Layer 6 of a small transformer language model trained on English Wikipedia (11 layers, counted from 0, width 128).
Take only the direct path to the model's output, skipping the later layers: a vector added to the residual stream pushes a token's score in proportion to its dot product with that token's output vector.

Output vectors of the tokens that the questions are about. A number n stands for n times 0.018.
"mir": 17 -2 16 0 13 10 6 -5 12 -12 33 5 -4 9 -8 -16 12 25 11 -3 -8 -20 -10 7 29 4 11 1 18 -22 23 -10 31 -20 -16 4 15 2 7 27 14 10 -36 7 12 -3 -14 -27 13 21 -10 28 7 -20 -19 -15 -10 12 -4 -5 14 -12 15 8 -5 11 25 9 -33 -5 24 -16 -19 -10 17 -2 11 -30 1 -25 0 -18 10 19 2 22 -39 -41 5 -16 -15 3 -23 15 -6 -19 -33 -12 -4 14 -29 -30 -3 -5 -9 -27 12 9 29 18 16 31 -14 -24 23 19 5 -37 -26 27 -1 5 11 -1 -7 -25 12 24
" roof": 23 -29 8 -3 17 -3 5 31 3 28 29 7 -12 31 -5 -12 27 31 -14 -23 -21 15 42 -11 11 -20 53 -30 6 -29 10 11 -8 -14 5 32 -5 21 -11 -1 13 -5 -31 17 3 -15 22 -2 22 -12 39 23 -9 -3 -10 3 -21 6 -6 4 -8 4 -19 0 -20 11 6 -2 -17 -13 -20 -11 7 5 -10 -31 21 -23 34 -26 -14 -3 17 15 8 -1 7 -3 10 -4 -26 36 -1 -3 -10 -3 -17 -6 -22 24 -9 -19 -19 -3 -2 -6 2 2 -8 16 -20 7 -34 8 -36 33 -16 13 8 4 -18 -35 -4 2 11 13 12 -28
" households": -16 -13 -14 -5 -24 24 -3 33 0 13 26 -2 -12 1 0 0 -1 28 14 -7 -10 -19 -1 5 28 -1 28 1 8 -17 4 -5 7 -14 -40 47 37 -9 -19 1 -30 9 -14 34 -30 -9 -27 2 -34 -18 -18 31 -13 23 -5 4 0 15 10 -22 19 -28 18 1 22 7 -18 -2 -26 -31 7 -11 4 7 11 -2 15 -20 -1 -29 -19 21 32 38 -15 15 -3 -46 40 -16 8 0 -13 21 -11 18 16 7 -38 -9 -18 -21 -9 7 15 22 2 -9 -25 11 5 5 -6 33 -2 36 -4 41 -19 -6 -35 -40 22 1 35 33 -27 -18
" NLS": 23 -24 42 -19 35 47 12 69 29 56 38 15 -27 94 -25 9 40 0 -43 -7 -32 -5 -12 1 34 -27 83 44 -15 -76 20 5 -17 -28 -64 89 -14 48 25 8 -18 25 -35 7 17 -49 -20 -9 -25 -24 29 44 -8 -6 23 -21 -24 -44 -48 1 57 -21 -17 9 -2 53 -9 30 -50 -22 -22 -74 10 -33 25 -18 17 -23 28 -67 16 52 26 5 21 1 -28 -24 29 -6 -16 35 -25 16 -25 1 -15 -22 -37 26 -94 -12 -45 29 -7 10 -39 4 -35 41 -43 63 -43 0 25 56 -43 39 58 -5 -32 -21 6 -76 43 -32 9 -8
":": 9 16 -27 0 -9 -14 19 -18 -1 -23 -2 -29 21 6 28 -6 -7 -13 2 -8 41 -29 -17 -2 -22 13 -32 -5 11 4 2 12 -4 5 -10 2 -19 7 -22 -2 7 9 2 1 -1 6 36 17 -4 15 6 -15 26 12 24 -3 4 20 -3 -7 -31 -3 6 -30 20 -5 -10 -16 5 19 4 -3 -25 -35 -18 10 1 43 0 -14 -26 -23 35 18 8 -15 3 11 -21 -32 14 -9 18 9 10 -6 30 34 -5 8 10 25 11 -13 5 -1 -13 -14 18 -25 13 -30 28 -12 1 30 -25 -14 -12 8 24 -15 -7 6 -2 2 -17 17
"”": 8 2 17 -1 -10 11 -10 -23 -10 35 -14 -31 -48 -2 3 -15 3 13 -13 -3 10 1 35 -4 26 -38 -18 -12 -5 -17 17 17 0 -4 -11 16 8 -11 22 -10 -2 4 48 9 33 -30 2 22 5 -9 8 34 -2 24 51 17 -2 -3 14 -28 -11 22 -12 7 -19 -15 -13 5 -42 -42 6 -33 -33 -13 9 -1 5 -21 -1 -24 7 7 13 -33 26 -1 -47 -35 25 2 -16 9 -9 13 -32 -14 -6 18 -27 -14 -20 -2 -12 19 -32 56 -7 11 15 11 30 54 23 -30 5 46 -8 34 24 -9 51 -33 31 -49 -22 15 26 -14
"ão": 16 9 -11 -1 -3 11 -6 -27 13 -9 -5 -36 -23 26 -26 -11 21 -2 -21 -9 19 12 -34 -4 0 -7 30 28 4 -3 -20 30 -2 -6 -15 15 -7 24 -11 35 -24 6 1 -34 24 -14 -1 20 -6 7 -8 14 8 -3 -12 -18 1 11 9 -6 -2 -20 -18 -9 -33 31 -6 24 -2 -12 0 8 15 3 25 -5 26 -28 40 -14 -10 4 -27 34 8 22 -29 -6 32 -16 -15 -5 1 -17 -22 3 -5 6 0 36 -33 15 -5 -25 14 5 32 14 10 -8 -8 14 12 -19 22 23 -3 -4 25 7 -37 -14 -1 1 3 -12 5 -24
"over": -3 49 -32 -3 -16 -8 -11 -19 -26 0 8 14 -2 1 25 0 -11 19 -10 -16 -2 14 9 -7 -1 -4 2 4 -34 -32 -14 13 -21 7 1 15 -2 28 -15 8 23 31 22 6 21 -14 21 -28 -22 -5 -10 -14 -21 -19 11 -9 -20 33 -7 34 38 -8 -23 -3 -14 26 -13 1 14 14 -1 -29 9 15 31 15 4 9 -12 0 -9 -14 28 19 5 4 0 -8 23 -7 15 -4 -36 -19 -8 9 -26 -31 19 -16 -25 -23 -20 30 -13 25 15 -8 12 -5 -39 25 -17 21 19 14 -34 19 26 12 -10 9 14 -2 -4 -21 15 -13
"rif": 16 -9 -18 -3 -4 13 -30 9 -12 34 15 29 21 48 -37 19 14 -12 -9 7 -41 11 3 -1 22 19 7 29 31 -16 22 -12 -35 -38 12 3 -13 14 19 -23 -9 -47 -3 31 13 5 -22 -26 -23 -9 -31 2 15 -28 16 -17 -15 -22 -12 -6 15 12 8 4 20 11 -13 6 -29 0 -6 2 9 18 13 7 28 4 3 -14 -8 -9 5 14 6 13 -4 10 -4 -7 -16 -8 -26 21 -11 -8 -10 13 -16 -2 -26 -38 -1 51 4 -25 -40 -3 18 24 31 21 4 -8 -35 5 -28 -2 10 39 26 -14 -3 18 -19 -2 16 7
"ulture": -3 -28 -3 -3 -9 14 7 21 -12 2 36 -32 9 35 2 -8 28 17 1 -13 18 27 -18 1 15 -9 28 14 -80 -34 14 -1 -20 1 9 0 23 12 7 -2 -19 -11 1 1 4 -31 -23 -26 -4 -46 69 -11 -29 38 9 12 -13 -6 -36 -12 11 0 -34 25 -1 15 20 12 -16 -4 3 -24 25 0 11 -28 51 -17 27 -4 -14 10 27 8 -43 15 -7 1 27 -1 -5 47 -18 -9 -37 28 -5 -15 -30 -27 -27 9 -25 5 -3 -4 15 -6 -6 35 32 7 -11 6 7 24 -25 -4 -13 3 -30 19 14 4 -11 38 -5 -10
" Conservation": 5 -35 3 -2 16 28 9 30 3 12 4 -27 12 2 -13 25 10 17 -4 -48 24 -23 -3 2 -2 8 7 -3 -26 -10 7 22 -27 -18 -8 -2 2 -7 43 23 3 25 -5 -3 36 -16 -2 -47 -16 -3 18 22 -25 -6 27 30 -16 -33 -16 -24 40 -19 20 62 -11 1 -8 24 0 -28 -16 -35 -5 -28 8 -16 6 -34 -6 -35 -17 39 -17 17 -12 -12 3 -36 19 -10 25 3 -22 19 -21 35 -8 13 16 -3 -21 0 -24 -2 8 12 19 5 -19 -10 12 -38 -19 22 -12 33 -13 7 33 -16 -22 0 6 32 40 -13 25 -5
" during": 28 10 8 1 -6 -12 0 -24 4 -19 13 4 7 -6 1 -14 -2 3 4 0 -1 4 7 7 3 16 -6 -13 21 -21 -12 9 1 -1 -6 33 -9 5 4 -2 -15 -6 -5 -3 -4 4 -9 17 -19 12 4 21 -10 6 -10 12 7 -3 -16 18 -4 -4 -16 19 29 2 -14 -3 22 -15 -31 12 -3 -17 1 -21 -22 18 7 -27 15 -13 32 -8 9 -2 13 1 24 -4 17 9 6 12 5 1 3 13 -19 -13 -1 23 12 18 -17 10 6 -19 -7 -5 -10 -7 -36 15 -18 -14 11 -4 2 -8 24 -4 5 -7 -28 11 -15 -14
"ri": 19 8 -13 1 3 2 1 -8 -8 -15 -4 28 -20 15 -48 30 -1 -16 3 21 16 8 -4 10 3 8 9 26 30 -12 -31 10 -9 -16 11 2 14 1 -6 -16 -4 -3 8 2 3 8 -13 11 12 -17 -10 15 15 9 -8 -32 16 29 -2 -18 -3 13 14 7 -5 14 -8 -11 -14 -9 19 -5 -15 13 23 -3 14 20 5 -19 -18 -3 -19 6 -18 6 9 -16 -19 -4 -20 16 -19 5 -10 -11 8 -25 -16 3 -18 -16 -10 -9 -8 -18 23 0 20 19 28 14 2 -10 -19 -4 -23 -14 -10 36 -21 30 7 28 -4 12 -4 -6
"arl": -29 -11 12 -6 -4 19 -3 -2 24 23 7 29 -28 5 20 -6 1 -11 0 11 5 1 28 -9 25 -44 10 -1 27 13 42 6 10 -13 -21 -22 27 -4 -1 -23 8 2 19 -12 45 6 11 -23 -33 -2 29 16 -25 -49 5 -27 3 2 10 -1 23 -1 -20 11 20 0 13 33 -16 -7 1 8 43 -34 29 2 1 -43 7 -12 2 -7 36 21 3 11 -40 -11 -6 7 -13 1 -1 11 17 -14 9 -14 -45 -6 -36 -8 -7 4 7 -36 -10 -14 5 2 -22 13 -26 18 -18 9 -13 41 0 13 25 -1 -4 9 -6 -40 4 -14
"west": 8 -6 -21 -2 17 -12 33 -14 3 -13 24 3 29 -18 -7 9 -3 7 5 -38 1 -2 16 -5 24 14 25 -10 -20 -7 -12 -4 15 -14 -23 -2 11 21 -11 13 -27 32 -10 25 19 -21 -8 -6 5 18 24 9 -3 -7 18 -22 6 -1 4 -8 24 10 -24 11 -7 0 9 12 -15 -22 -13 -33 -30 40 8 8 26 -10 13 -2 -7 31 20 -9 48 15 -24 -29 -3 6 -32 6 21 -4 7 -16 -5 -3 -20 30 -24 -14 -13 35 -14 5 -15 0 2 22 -11 -37 -23 9 -20 19 1 -5 6 -1 -13 31 -5 -2 -7 -17 -1 -31
"ard": 1 14 0 0 15 23 -2 -26 -14 8 10 10 -16 9 -5 -22 14 25 5 11 -59 17 21 4 5 10 37 5 8 -6 22 15 21 2 -21 -25 -6 20 -18 -9 14 -11 -28 7 -2 -10 36 2 -13 -10 16 -33 -25 -9 -6 8 -8 -13 -8 7 4 -7 19 24 -3 29 -9 7 21 -25 -26 -19 5 12 20 -8 12 6 4 -28 -24 17 9 -2 -15 10 9 -19 -7 -22 -14 1 7 -7 -13 21 -56 6 3 -3 -16 11 6 -14 5 -22 41 -31 15 12 5 43 16 26 -34 9 -21 -17 5 18 4 -10 21 -4 -22 -16 19 -1
"s": -8 27 -10 3 2 -32 -3 -23 -24 -21 -17 -10 20 9 29 22 -4 21 15 10 -22 5 4 34 -4 -9 -10 -13 -11 32 -28 9 -10 24 10 -29 -9 12 -11 -34 -8 -11 -7 -23 19 23 2 3 28 12 -4 -6 -15 -11 -21 37 33 9 44 1 -4 5 4 -33 15 -3 -16 -6 -3 5 -3 -2 -1 9 -3 6 40 16 6 3 -2 -15 -9 -2 4 -7 17 20 -20 -8 15 -3 -37 -44 14 -5 17 -15 -21 -12 7 -4 11 -15 16 16 0 4 0 4 6 -43 29 12 -13 6 -22 -8 -11 -22 22 26 23 -7 -32 1 -6 31
"bon": 31 8 3 1 4 -29 30 4 -2 2 11 1 10 7 8 -9 21 3 6 23 33 4 1 2 27 0 19 -8 -37 -38 -6 23 -24 2 -63 -15 5 9 -8 5 16 -10 -21 -1 11 3 17 -38 -1 12 31 5 -3 -6 7 -47 -15 0 23 -5 11 23 -7 7 5 23 -32 14 4 2 0 -8 16 24 -21 -2 -1 14 13 -16 -10 -8 -5 -6 3 15 16 -14 24 -15 -26 9 10 -12 -12 -3 -2 -6 -13 -6 -24 -7 11 12 -19 -5 -15 4 1 20 -10 21 -21 3 -14 2 17 -11 40 -10 -42 -9 16 9 -2 2 -15 -2
"we": -6 11 -25 -1 9 -2 -3 4 2 30 8 -1 -21 -13 -16 -5 4 2 7 -12 6 -18 -26 -18 14 22 -33 9 15 -3 -7 5 -10 17 20 -16 11 -27 33 -32 39 23 35 13 24 10 11 -22 -3 -24 2 -7 4 -1 -11 -10 -20 4 10 32 -6 -25 -4 15 4 43 -27 -15 -34 -2 8 16 37 -8 16 -9 -2 -10 6 0 -12 -17 16 17 1 2 16 -7 0 0 19 -6 -16 -26 4 0 -11 -47 2 -27 -15 -16 13 20 -4 -29 8 -11 -12 12 9 8 1 -2 8 4 1 5 1 11 12 -9 18 4 -4 11 4 -4
"=": 2 -22 -7 -1 -7 1 12 5 -12 -22 -4 -36 3 -31 30 -28 -19 -13 0 4 15 -11 27 16 41 6 5 13 -16 7 -12 20 -1 10 16 19 11 15 9 -44 -37 -20 -6 -18 1 -22 -23 -22 0 -16 1 11 26 8 6 27 14 -6 23 9 -25 7 -11 -26 5 7 -39 -23 16 9 -9 11 21 -32 11 25 -16 18 7 -11 -6 -9 2 3 15 5 -22 20 15 14 3 -22 16 19 1 -12 1 2 22 -20 -4 18 -1 -13 -20 3 -19 -22 38 -11 31 16 9 -7 -8 24 -2 1 -24 9 21 18 -5 19 -10 1 -19 6

Each question shows what one neuron of this layer's MLP adds at an activation of 1. A number n stands for n times 0.0024.

n31: 14 -5 22 37 -9 -26 16 3 19 14 -11 -6 -7 -4 17 -13 -1 5 -23 38 25 -10 -19 -2 12 13 -3 -4 6 23 6 15 -11 31 7 -11 19 -13 -22 -22 44 -16 37 -11 3 9 -6 -6 -27 25 -33 32 22 -9 -19 -17 -4 7 -6 -17 -10 31 30 33 12 -14 -13 0 18 29 9 -3 3 -8 -6 -10 -31 15 1 -6 -18 -2 14 7 3 14 -11 -6 -1 -7 -10 -14 -4 3 6 15 -8 2 13 -4 -22 6 -16 -13 -7 -15 -2 -1 -40 14 0 -6 16 -21 4 -32 -4 -22 11 -4 -31 -8 37 -13 -21 0 19 8
Which of these tokens does it push up most? "bon"

n261: -19 5 24 -5 11 22 25 35 -18 1 4 9 38 -5 -11 -10 11 -52 -18 7 32 -15 2 29 -2 4 3 -60 21 -21 -4 -13 9 -14 15 -4 9 21 -12 -19 24 15 9 -9 -3 6 8 -19 17 -56 -6 -19 -8 -2 2 -18 -5 7 18 -18 1 -20 -4 36 -22 -17 13 -2 29 -4 -8 -2 25 36 -33 38 -8 8 19 31 -21 1 -15 -8 -2 -23 -20 -24 36 39 -5 0 1 -13 12 -16 1 -33 5 3 -42 7 25 12 15 -1 13 15 29 -7 0 -9 3 29 9 4 -15 -36 8 2 14 -13 -19 -15 -1 13 -23 5
Which of these tokens does it push up most? "bon"

n15: 12 8 26 7 -29 17 -20 4 -10 14 -5 32 11 -15 -4 16 2 -19 -3 8 -26 -14 8 -11 6 -7 -8 -51 5 -4 1 10 -18 -40 -9 26 -22 25 -14 -34 3 -12 -5 2 -25 -10 -2 -15 9 -28 12 11 -47 -1 -1 25 16 12 -16 -18 23 -16 3 13 8 -7 18 -6 12 -2 -8 -7 -17 -2 22 -18 12 4 -13 56 16 15 -19 -5 -16 18 14 -10 7 23 13 -38 9 -36 -12 -12 15 -10 9 56 40 19 25 -26 -7 9 9 -3 -26 11 -1 -3 7 -17 -9 -46 7 -21 40 -19 12 -6 -7 -14 13 3 4 -19
Which of these tokens does it push up most? " during"

n372: 10 -5 38 -32 -1 -13 -13 3 8 24 -32 37 -1 -2 8 -17 17 -1 -2 11 11 30 32 11 -42 -27 28 -47 -19 26 -22 -15 -9 -10 -8 55 -22 8 -22 -27 -1 -6 -18 2 15 -12 -6 8 6 10 6 2 12 31 -21 -4 8 -4 2 -24 -8 2 8 20 13 -1 -6 -1 -14 18 -2 25 21 -18 -27 -25 -1 -9 21 -25 -4 22 -16 -9 2 31 8 -1 31 -19 -23 -20 -27 -13 21 7 -10 -18 -36 2 19 14 -8 53 5 13 -25 15 -6 -18 -9 11 -18 29 -37 15 15 -6 -1 -35 -1 -21 -26 8 -12 22 21 -3
Which two tokens does it push up most, strongest first? " roof", " NLS"

n164: -14 -27 13 -49 49 8 -24 -22 28 8 -2 18 7 -13 -9 10 20 -1 -21 -35 5 14 27 -13 -5 11 12 21 -17 -24 13 -33 -37 24 10 5 24 -5 7 4 -38 3 -8 6 25 4 19 4 13 12 -38 -23 -24 -26 5 18 -17 -4 21 -8 -14 13 -11 -8 -20 -27 5 -2 10 34 -8 16 4 28 -1 -11 29 -5 6 11 -13 3 16 8 -5 -2 -24 33 10 -34 17 22 -9 -7 39 37 -21 17 26 -18 10 5 7 13 -4 -3 -13 -11 31 -29 1 1 -31 23 17 8 -34 -2 0 -23 38 2 23 11 6 10 -4 -29
Which of these tokens does it push up most? "over"

n39: 9 42 -9 -8 16 6 1 -23 2 4 12 0 11 41 2 -21 13 25 17 9 -26 16 1 23 5 14 24 9 -42 -8 0 -22 -14 12 16 -33 -33 49 -4 16 14 9 14 -1 -42 -53 -37 8 5 -8 10 -7 -12 7 -10 -23 -11 -31 -10 -15 3 7 -11 41 -16 -37 -5 -5 23 -6 29 -1 -4 -6 5 -7 -5 -22 -6 21 7 10 29 -2 13 -8 -11 -18 -29 -16 7 8 2 -3 -24 26 5 -4 4 -18 3 20 -9 -5 16 -37 11 -4 -8 -6 18 11 11 10 -16 34 14 -13 0 4 -6 -7 1 -3 7 8 -22 26
Which three tokens does it push up most, strongest first? "ulture", "ard", " NLS"

n202: -14 -4 13 -11 -1 -31 27 -9 7 11 6 15 16 -34 -2 29 4 2 -18 -26 -1 30 29 -16 -20 -18 -11 6 -14 -8 -7 23 -29 -9 30 30 8 -3 -8 -23 9 -57 15 -19 7 36 -27 -1 -5 4 22 -11 2 -8 0 25 -18 -3 -8 -10 30 19 9 -14 13 -18 -11 22 15 -9 13 33 19 4 -25 -4 6 3 15 -8 -1 -5 11 -33 -20 -13 4 -4 -5 25 -24 -14 30 -28 -16 -5 -35 25 -13 28 -28 -18 -27 -2 6 -27 -6 3 6 5 -4 24 25 21 -2 10 -34 -7 -17 32 18 26 -10 23 27 -2 -23 -10
Which of these tokens does it push up most? "rif"

n54: -30 -24 12 28 -4 -21 -4 -3 7 -4 21 24 -10 18 -5 1 39 -2 2 2 -14 -12 11 6 25 35 -9 -3 -11 11 8 -28 20 -3 -21 7 -3 3 -33 12 -36 -17 -9 -7 9 21 -37 -31 -25 13 6 -16 -28 -2 -10 -6 -4 22 -24 -28 3 9 -2 -28 10 7 29 -2 -7 -12 27 -4 31 34 -8 26 14 5 13 -6 0 -20 5 14 13 6 15 29 -21 -4 -35 -13 -6 -14 8 14 3 12 -22 -12 19 22 11 -10 -26 26 -4 -17 1 6 18 10 -43 -13 20 -1 -14 -11 -1 7 28 -27 3 6 10 -9 6 5
Pushed down most: " Conservation"

n303: 7 -11 14 2 -18 -18 18 10 9 34 -25 11 15 -5 10 -23 7 27 3 -15 0 42 1 41 -6 -4 -26 1 -36 -3 17 -14 -3 -8 -20 10 3 -3 -12 15 27 -21 -4 9 4 -11 3 -16 2 -37 27 -7 -28 26 -16 45 18 -17 -21 18 25 30 -9 26 29 -26 -3 2 -21 3 34 8 -2 5 18 11 -50 -31 -14 -30 6 10 -5 -12 -6 16 -22 17 33 -43 -3 -17 19 7 -9 -24 -10 2 -3 34 -47 10 -33 13 23 23 -4 9 9 10 18 -11 12 -6 -7 14 -18 -21 35 -37 19 16 -18 7 6 -16 -4 -33
Pushed down most: "ri"

n357: -1 10 -30 0 13 -17 30 14 24 31 17 2 7 -1 -24 21 7 -1 -22 12 1 41 -28 1 -26 21 6 -17 -6 5 -10 22 -9 -9 17 -37 13 11 -15 -30 -16 -40 9 11 17 30 14 15 8 -23 -20 -5 -3 3 -22 2 -29 -27 8 -10 15 -10 -24 6 0 -7 -10 10 -2 35 11 4 -9 -3 -31 -10 3 17 1 1 -19 14 24 6 -20 5 -8 23 18 -26 -8 -19 19 48 -26 24 1 -7 -34 11 0 -9 16 -15 -12 -15 -3 -12 -16 10 7 22 -3 1 -17 10 -12 1 20 -3 29 10 0 6 -22 -9 25 -46
Which of these tokens does it push up most? "rif"

n507: -48 -12 -20 -69 14 -3 16 19 34 -3 -8 -12 -3 -25 -8 22 -2 -18 10 33 13 -35 9 -3 -15 38 35 -51 -17 44 8 -29 -14 13 17 -34 12 3 2 -2 28 -26 2 -24 5 13 36 25 -8 24 -27 -12 27 9 1 18 -24 -4 22 -7 3 10 -1 5 -10 -12 -4 7 -11 -8 -21 15 -18 13 28 4 -20 -40 45 -13 12 8 2 -15 -18 23 12 19 -13 7 39 10 -5 -5 -9 -12 18 25 6 2 -9 21 -29 -3 27 9 21 3 1 -12 14 -3 -21 5 14 7 28 34 22 3 -11 -17 -3 13 -6 8 -11 25
Which of these tokens does it push up most? " Conservation"

n385: 20 13 13 2 27 -6 -32 -32 -9 1 15 13 -7 -27 3 7 -8 -10 -22 24 14 -3 9 4 28 8 20 -15 18 14 -10 12 22 3 -21 8 6 -1 -14 10 -5 -33 -4 1 -14 -3 -3 -4 -30 15 -56 -9 -32 21 -2 -11 15 -15 -1 -7 15 -12 -4 -8 -2 -28 13 -3 33 2 12 -18 -12 -7 -7 3 36 -11 8 7 12 4 39 17 -11 -18 -4 12 0 -10 15 7 12 -8 -23 -23 -4 14 15 23 -43 -7 1 19 2 15 2 -22 -1 11 10 -18 32 -28 -24 -6 -18 -13 11 24 20 -36 4 7 -1 27 20 1
Which of these tokens does it push up most? "rif"

n190: 28 21 26 7 17 15 -1 -3 -33 -3 -10 3 -3 -6 -38 -3 16 -32 24 -1 -4 -10 -28 10 3 2 -1 -19 7 -15 -8 -1 -2 -20 2 14 8 16 -17 -17 -11 -21 11 2 -24 -8 -33 16 5 10 -29 3 4 -17 -1 10 -8 -6 -16 14 -2 -5 -20 -11 -7 -26 -6 0 9 21 18 10 -12 0 8 -14 -26 16 -6 3 3 -9 -26 8 -18 -20 33 10 -3 -29 -7 14 2 -37 -2 2 -15 31 2 -1 -33 -16 -12 -17 -13 12 11 2 -15 4 17 -25 42 -12 4 -48 20 -19 6 -3 -4 25 29 27 32 6 -1 9
Which of these tokens does it push up most? "ri"

n478: -38 38 -11 -18 -24 36 -21 6 10 1 26 3 -13 20 -12 14 11 -11 -22 12 -33 24 -8 25 -10 10 -2 -14 1 5 -35 -16 -2 -44 -1 -34 -8 23 -3 15 12 -34 -10 -5 13 7 5 20 5 -11 -22 23 24 -16 29 -22 -25 17 7 -22 30 -14 -4 4 -3 -6 17 12 33 -17 -12 -4 -4 -5 1 7 13 -18 13 24 23 -14 -23 22 16 -1 26 13 -37 9 2 -16 14 -18 -24 18 7 9 11 3 16 -1 -7 -5 7 37 9 6 1 31 11 22 -31 -5 3 -10 -13 -5 3 -27 -19 4 7 25 -13 -17 -17 4
Pushed down most: "="

n227: 25 25 12 -16 -19 -6 15 -5 11 1 18 -2 -12 -10 -39 -6 -9 13 -2 21 4 5 -29 2 -23 19 -8 1 4 -22 4 15 23 -4 4 30 -17 31 2 -20 -15 -23 -28 7 -37 16 -4 36 10 0 15 5 -10 20 7 19 17 -20 -21 12 -30 -8 -15 -26 4 4 -11 -6 -11 4 21 1 -3 -31 -2 21 8 31 -2 6 10 28 -10 1 -17 -25 26 1 0 9 -7 -10 -9 -37 -4 -6 -7 14 2 4 29 -11 23 -17 -28 -4 11 -15 -4 -4 17 26 6 10 -3 3 20 -12 -1 9 20 13 -15 -7 20 4 27 5
Pushed down most: "arl"

n468: 5 -5 36 -6 -9 -4 -20 -10 3 -2 -3 -15 8 17 2 1 30 14 -5 3 12 -17 17 23 -14 -35 -18 -5 -5 15 -22 13 12 2 -26 -3 -30 11 -37 -12 -15 -16 15 16 -17 22 13 17 -11 32 -8 -20 8 -18 5 4 16 2 15 5 -5 -12 20 6 36 -15 15 -9 -7 26 9 15 -6 11 35 9 -5 51 -11 -25 -6 -14 -5 -17 0 2 -1 -7 11 10 -16 -29 -5 -34 -11 -24 -14 -29 -11 -33 -23 8 21 -2 -9 12 42 2 -26 49 -16 23 15 -24 -2 -46 3 9 0 16 12 42 -25 -35 2 -11 12 30
Which of these tokens does it push up most? "s"

n166: -19 5 14 -12 25 -21 -19 -31 4 10 25 -4 16 -9 22 -4 -8 -34 23 -1 1 -5 -17 -1 -27 20 7 -41 21 -7 9 11 -14 1 -6 35 3 51 -4 -2 4 12 -7 39 -1 -11 -31 -4 -2 12 -19 -11 -25 18 33 17 12 -1 26 -12 10 -25 -19 -27 -22 0 2 -25 -7 18 -26 16 12 -30 23 -13 -1 3 -11 0 -45 4 -36 9 -22 27 6 -13 -21 7 6 1 5 -24 -6 -3 15 -17 -3 15 17 -18 -13 -9 -4 32 17 26 -24 2 -4 32 2 20 -7 -10 -8 13 10 17 -3 24 18 -1 12 -20 -18 33
Which of these tokens does it push up most? "over"

n135: 29 15 5 7 -35 20 -16 -23 3 12 0 15 -13 3 -5 -12 31 -2 40 27 -13 -4 1 -3 31 20 -13 33 15 -19 -6 -23 18 -11 -14 9 -14 16 -12 8 10 -9 -8 -5 -10 4 7 22 -17 -6 9 7 59 -26 -8 8 42 -24 -43 18 21 11 -16 -11 -25 -58 11 -8 8 -8 4 -16 -12 15 11 5 -31 -14 -6 6 21 -14 -4 -23 28 -38 6 16 16 0 -6 -10 16 23 25 -26 -10 23 29 2 22 39 14 31 -10 44 29 -27 -33 13 5 10 9 2 -8 39 29 -40 1 5 -9 -5 -18 -11 16 -22 -8 -6
Which of these tokens does it push up most? " during"

n368: 1 -6 -2 -6 8 -3 18 -26 -9 -25 31 30 -24 -18 -23 18 14 -7 -15 2 0 8 -24 -10 39 -26 2 15 -9 11 -1 55 -2 -6 8 15 -5 27 -3 -6 2 -31 23 9 13 2 -48 9 23 22 -1 16 -1 -10 -6 27 31 6 16 -11 -11 2 -12 -2 18 11 -26 3 -27 2 -8 25 -37 26 -9 1 3 29 37 -25 15 -26 -13 48 -37 -14 11 -25 -2 -14 3 -2 22 0 1 -23 -5 -22 -1 -1 22 14 3 -20 -32 -24 23 -9 20 32 21 -13 22 7 -2 -26 -16 -7 -2 39 17 25 23 -12 -16 -12 1 -18
Which of these tokens does it push up most? "ri"

n481: 18 25 -22 -5 7 -22 -1 -37 -1 19 12 -5 9 -5 -10 -8 -5 17 -15 -1 -42 -5 -2 -10 -9 -16 21 -3 -27 24 -8 2 20 36 -30 13 -11 13 12 23 6 -24 38 9 -3 12 24 8 -23 -18 11 -17 24 9 -36 37 31 -9 5 -12 15 33 -11 -11 -11 -18 -23 36 -27 12 16 -25 -10 -9 24 -3 -9 0 4 3 -9 -16 30 -21 -8 -31 -27 29 -10 16 31 28 30 -1 4 -5 16 -5 11 -1 -23 13 -3 1 8 -9 -16 17 -6 29 24 -12 16 -18 21 -12 11 17 2 8 -12 32 26 16 -13 -10 8 1
Which two tokens does it push up most, strongest first? "s", "”"

n244: -14 7 -5 14 -21 3 -2 -5 16 26 3 22 12 5 -6 18 -13 6 22 -1 35 10 27 -13 -4 -6 -22 -22 -7 -10 -27 9 18 11 -29 23 -5 -34 7 -4 -28 21 -15 7 6 -38 18 -12 -9 -6 -21 5 7 15 2 7 -27 5 25 19 -20 -19 5 6 16 -17 22 -5 33 3 3 -11 -13 -12 2 4 6 -19 -8 13 8 -8 -11 14 -3 -15 51 2 -6 -10 -27 31 2 6 -10 -29 19 -2 -1 9 -6 -22 -20 3 31 -13 4 8 6 1 9 -24 10 -11 -12 31 -13 33 21 6 55 6 -31 -5 1 -13 -12 5
Pushed down most: "ard"

n250: -15 -36 -12 11 -16 9 -45 -4 -8 12 -1 26 18 -2 32 5 -11 37 7 -6 18 -40 12 11 -36 -20 -9 19 1 0 23 4 6 19 -4 -8 33 0 -15 -21 -2 -2 -31 18 28 -19 12 10 -16 11 1 26 -23 19 8 -26 4 27 54 -1 -23 20 0 -15 22 -7 -32 -28 -19 4 -11 -7 20 15 10 -21 32 -26 -3 26 19 -6 37 10 6 -1 15 -5 35 20 0 -6 -3 18 18 -8 -10 17 -10 -13 -22 -5 2 -6 -6 -1 -1 6 4 -2 -8 -4 -14 10 28 7 -32 9 10 10 3 -4 13 -15 5 -5 -17 -7
Which of these tokens does it push up most? " households"

n431: -20 -42 -22 6 4 16 12 8 24 28 -61 15 -35 14 23 5 4 27 5 -27 -5 3 17 -3 8 -17 9 28 -21 -19 9 -27 -48 -4 9 -26 9 -9 -16 4 18 -11 -6 8 29 -14 36 13 -13 7 28 33 -2 -18 -13 -4 -2 -6 3 -21 -5 25 -6 -11 0 11 2 32 12 -26 26 19 14 -16 -3 -26 -16 20 57 -11 15 -11 -22 2 -3 -24 24 6 -11 29 -23 -8 38 -7 25 -6 15 -27 -34 15 -18 12 -20 -9 7 -2 -7 -15 -3 -17 -15 28 -3 12 2 9 -8 2 3 24 2 11 28 2 -12 2 21 7
Which three tokens does it push up most, strongest first? "arl", " NLS", " roof"

n152: 6 2 -39 -9 -28 -36 22 7 1 -13 28 5 -2 -16 -20 1 13 -27 -11 29 0 35 -6 9 -11 -10 -1 -13 -24 -6 -9 2 -30 -2 7 -9 -3 -15 -20 25 -7 -5 2 39 7 -6 12 -1 8 17 -10 10 -10 -2 31 -13 -20 -6 -9 9 6 -8 -4 19 15 13 15 10 21 -25 20 18 -12 -31 5 11 4 16 45 -28 1 -13 -4 -20 14 -18 -52 18 -32 7 8 1 -16 -7 -8 0 4 26 1 0 10 28 20 9 27 10 18 1 20 20 -21 3 1 21 -2 20 -19 10 2 24 2 3 10 4 -22 10 22 -15
Pushed down most: " households"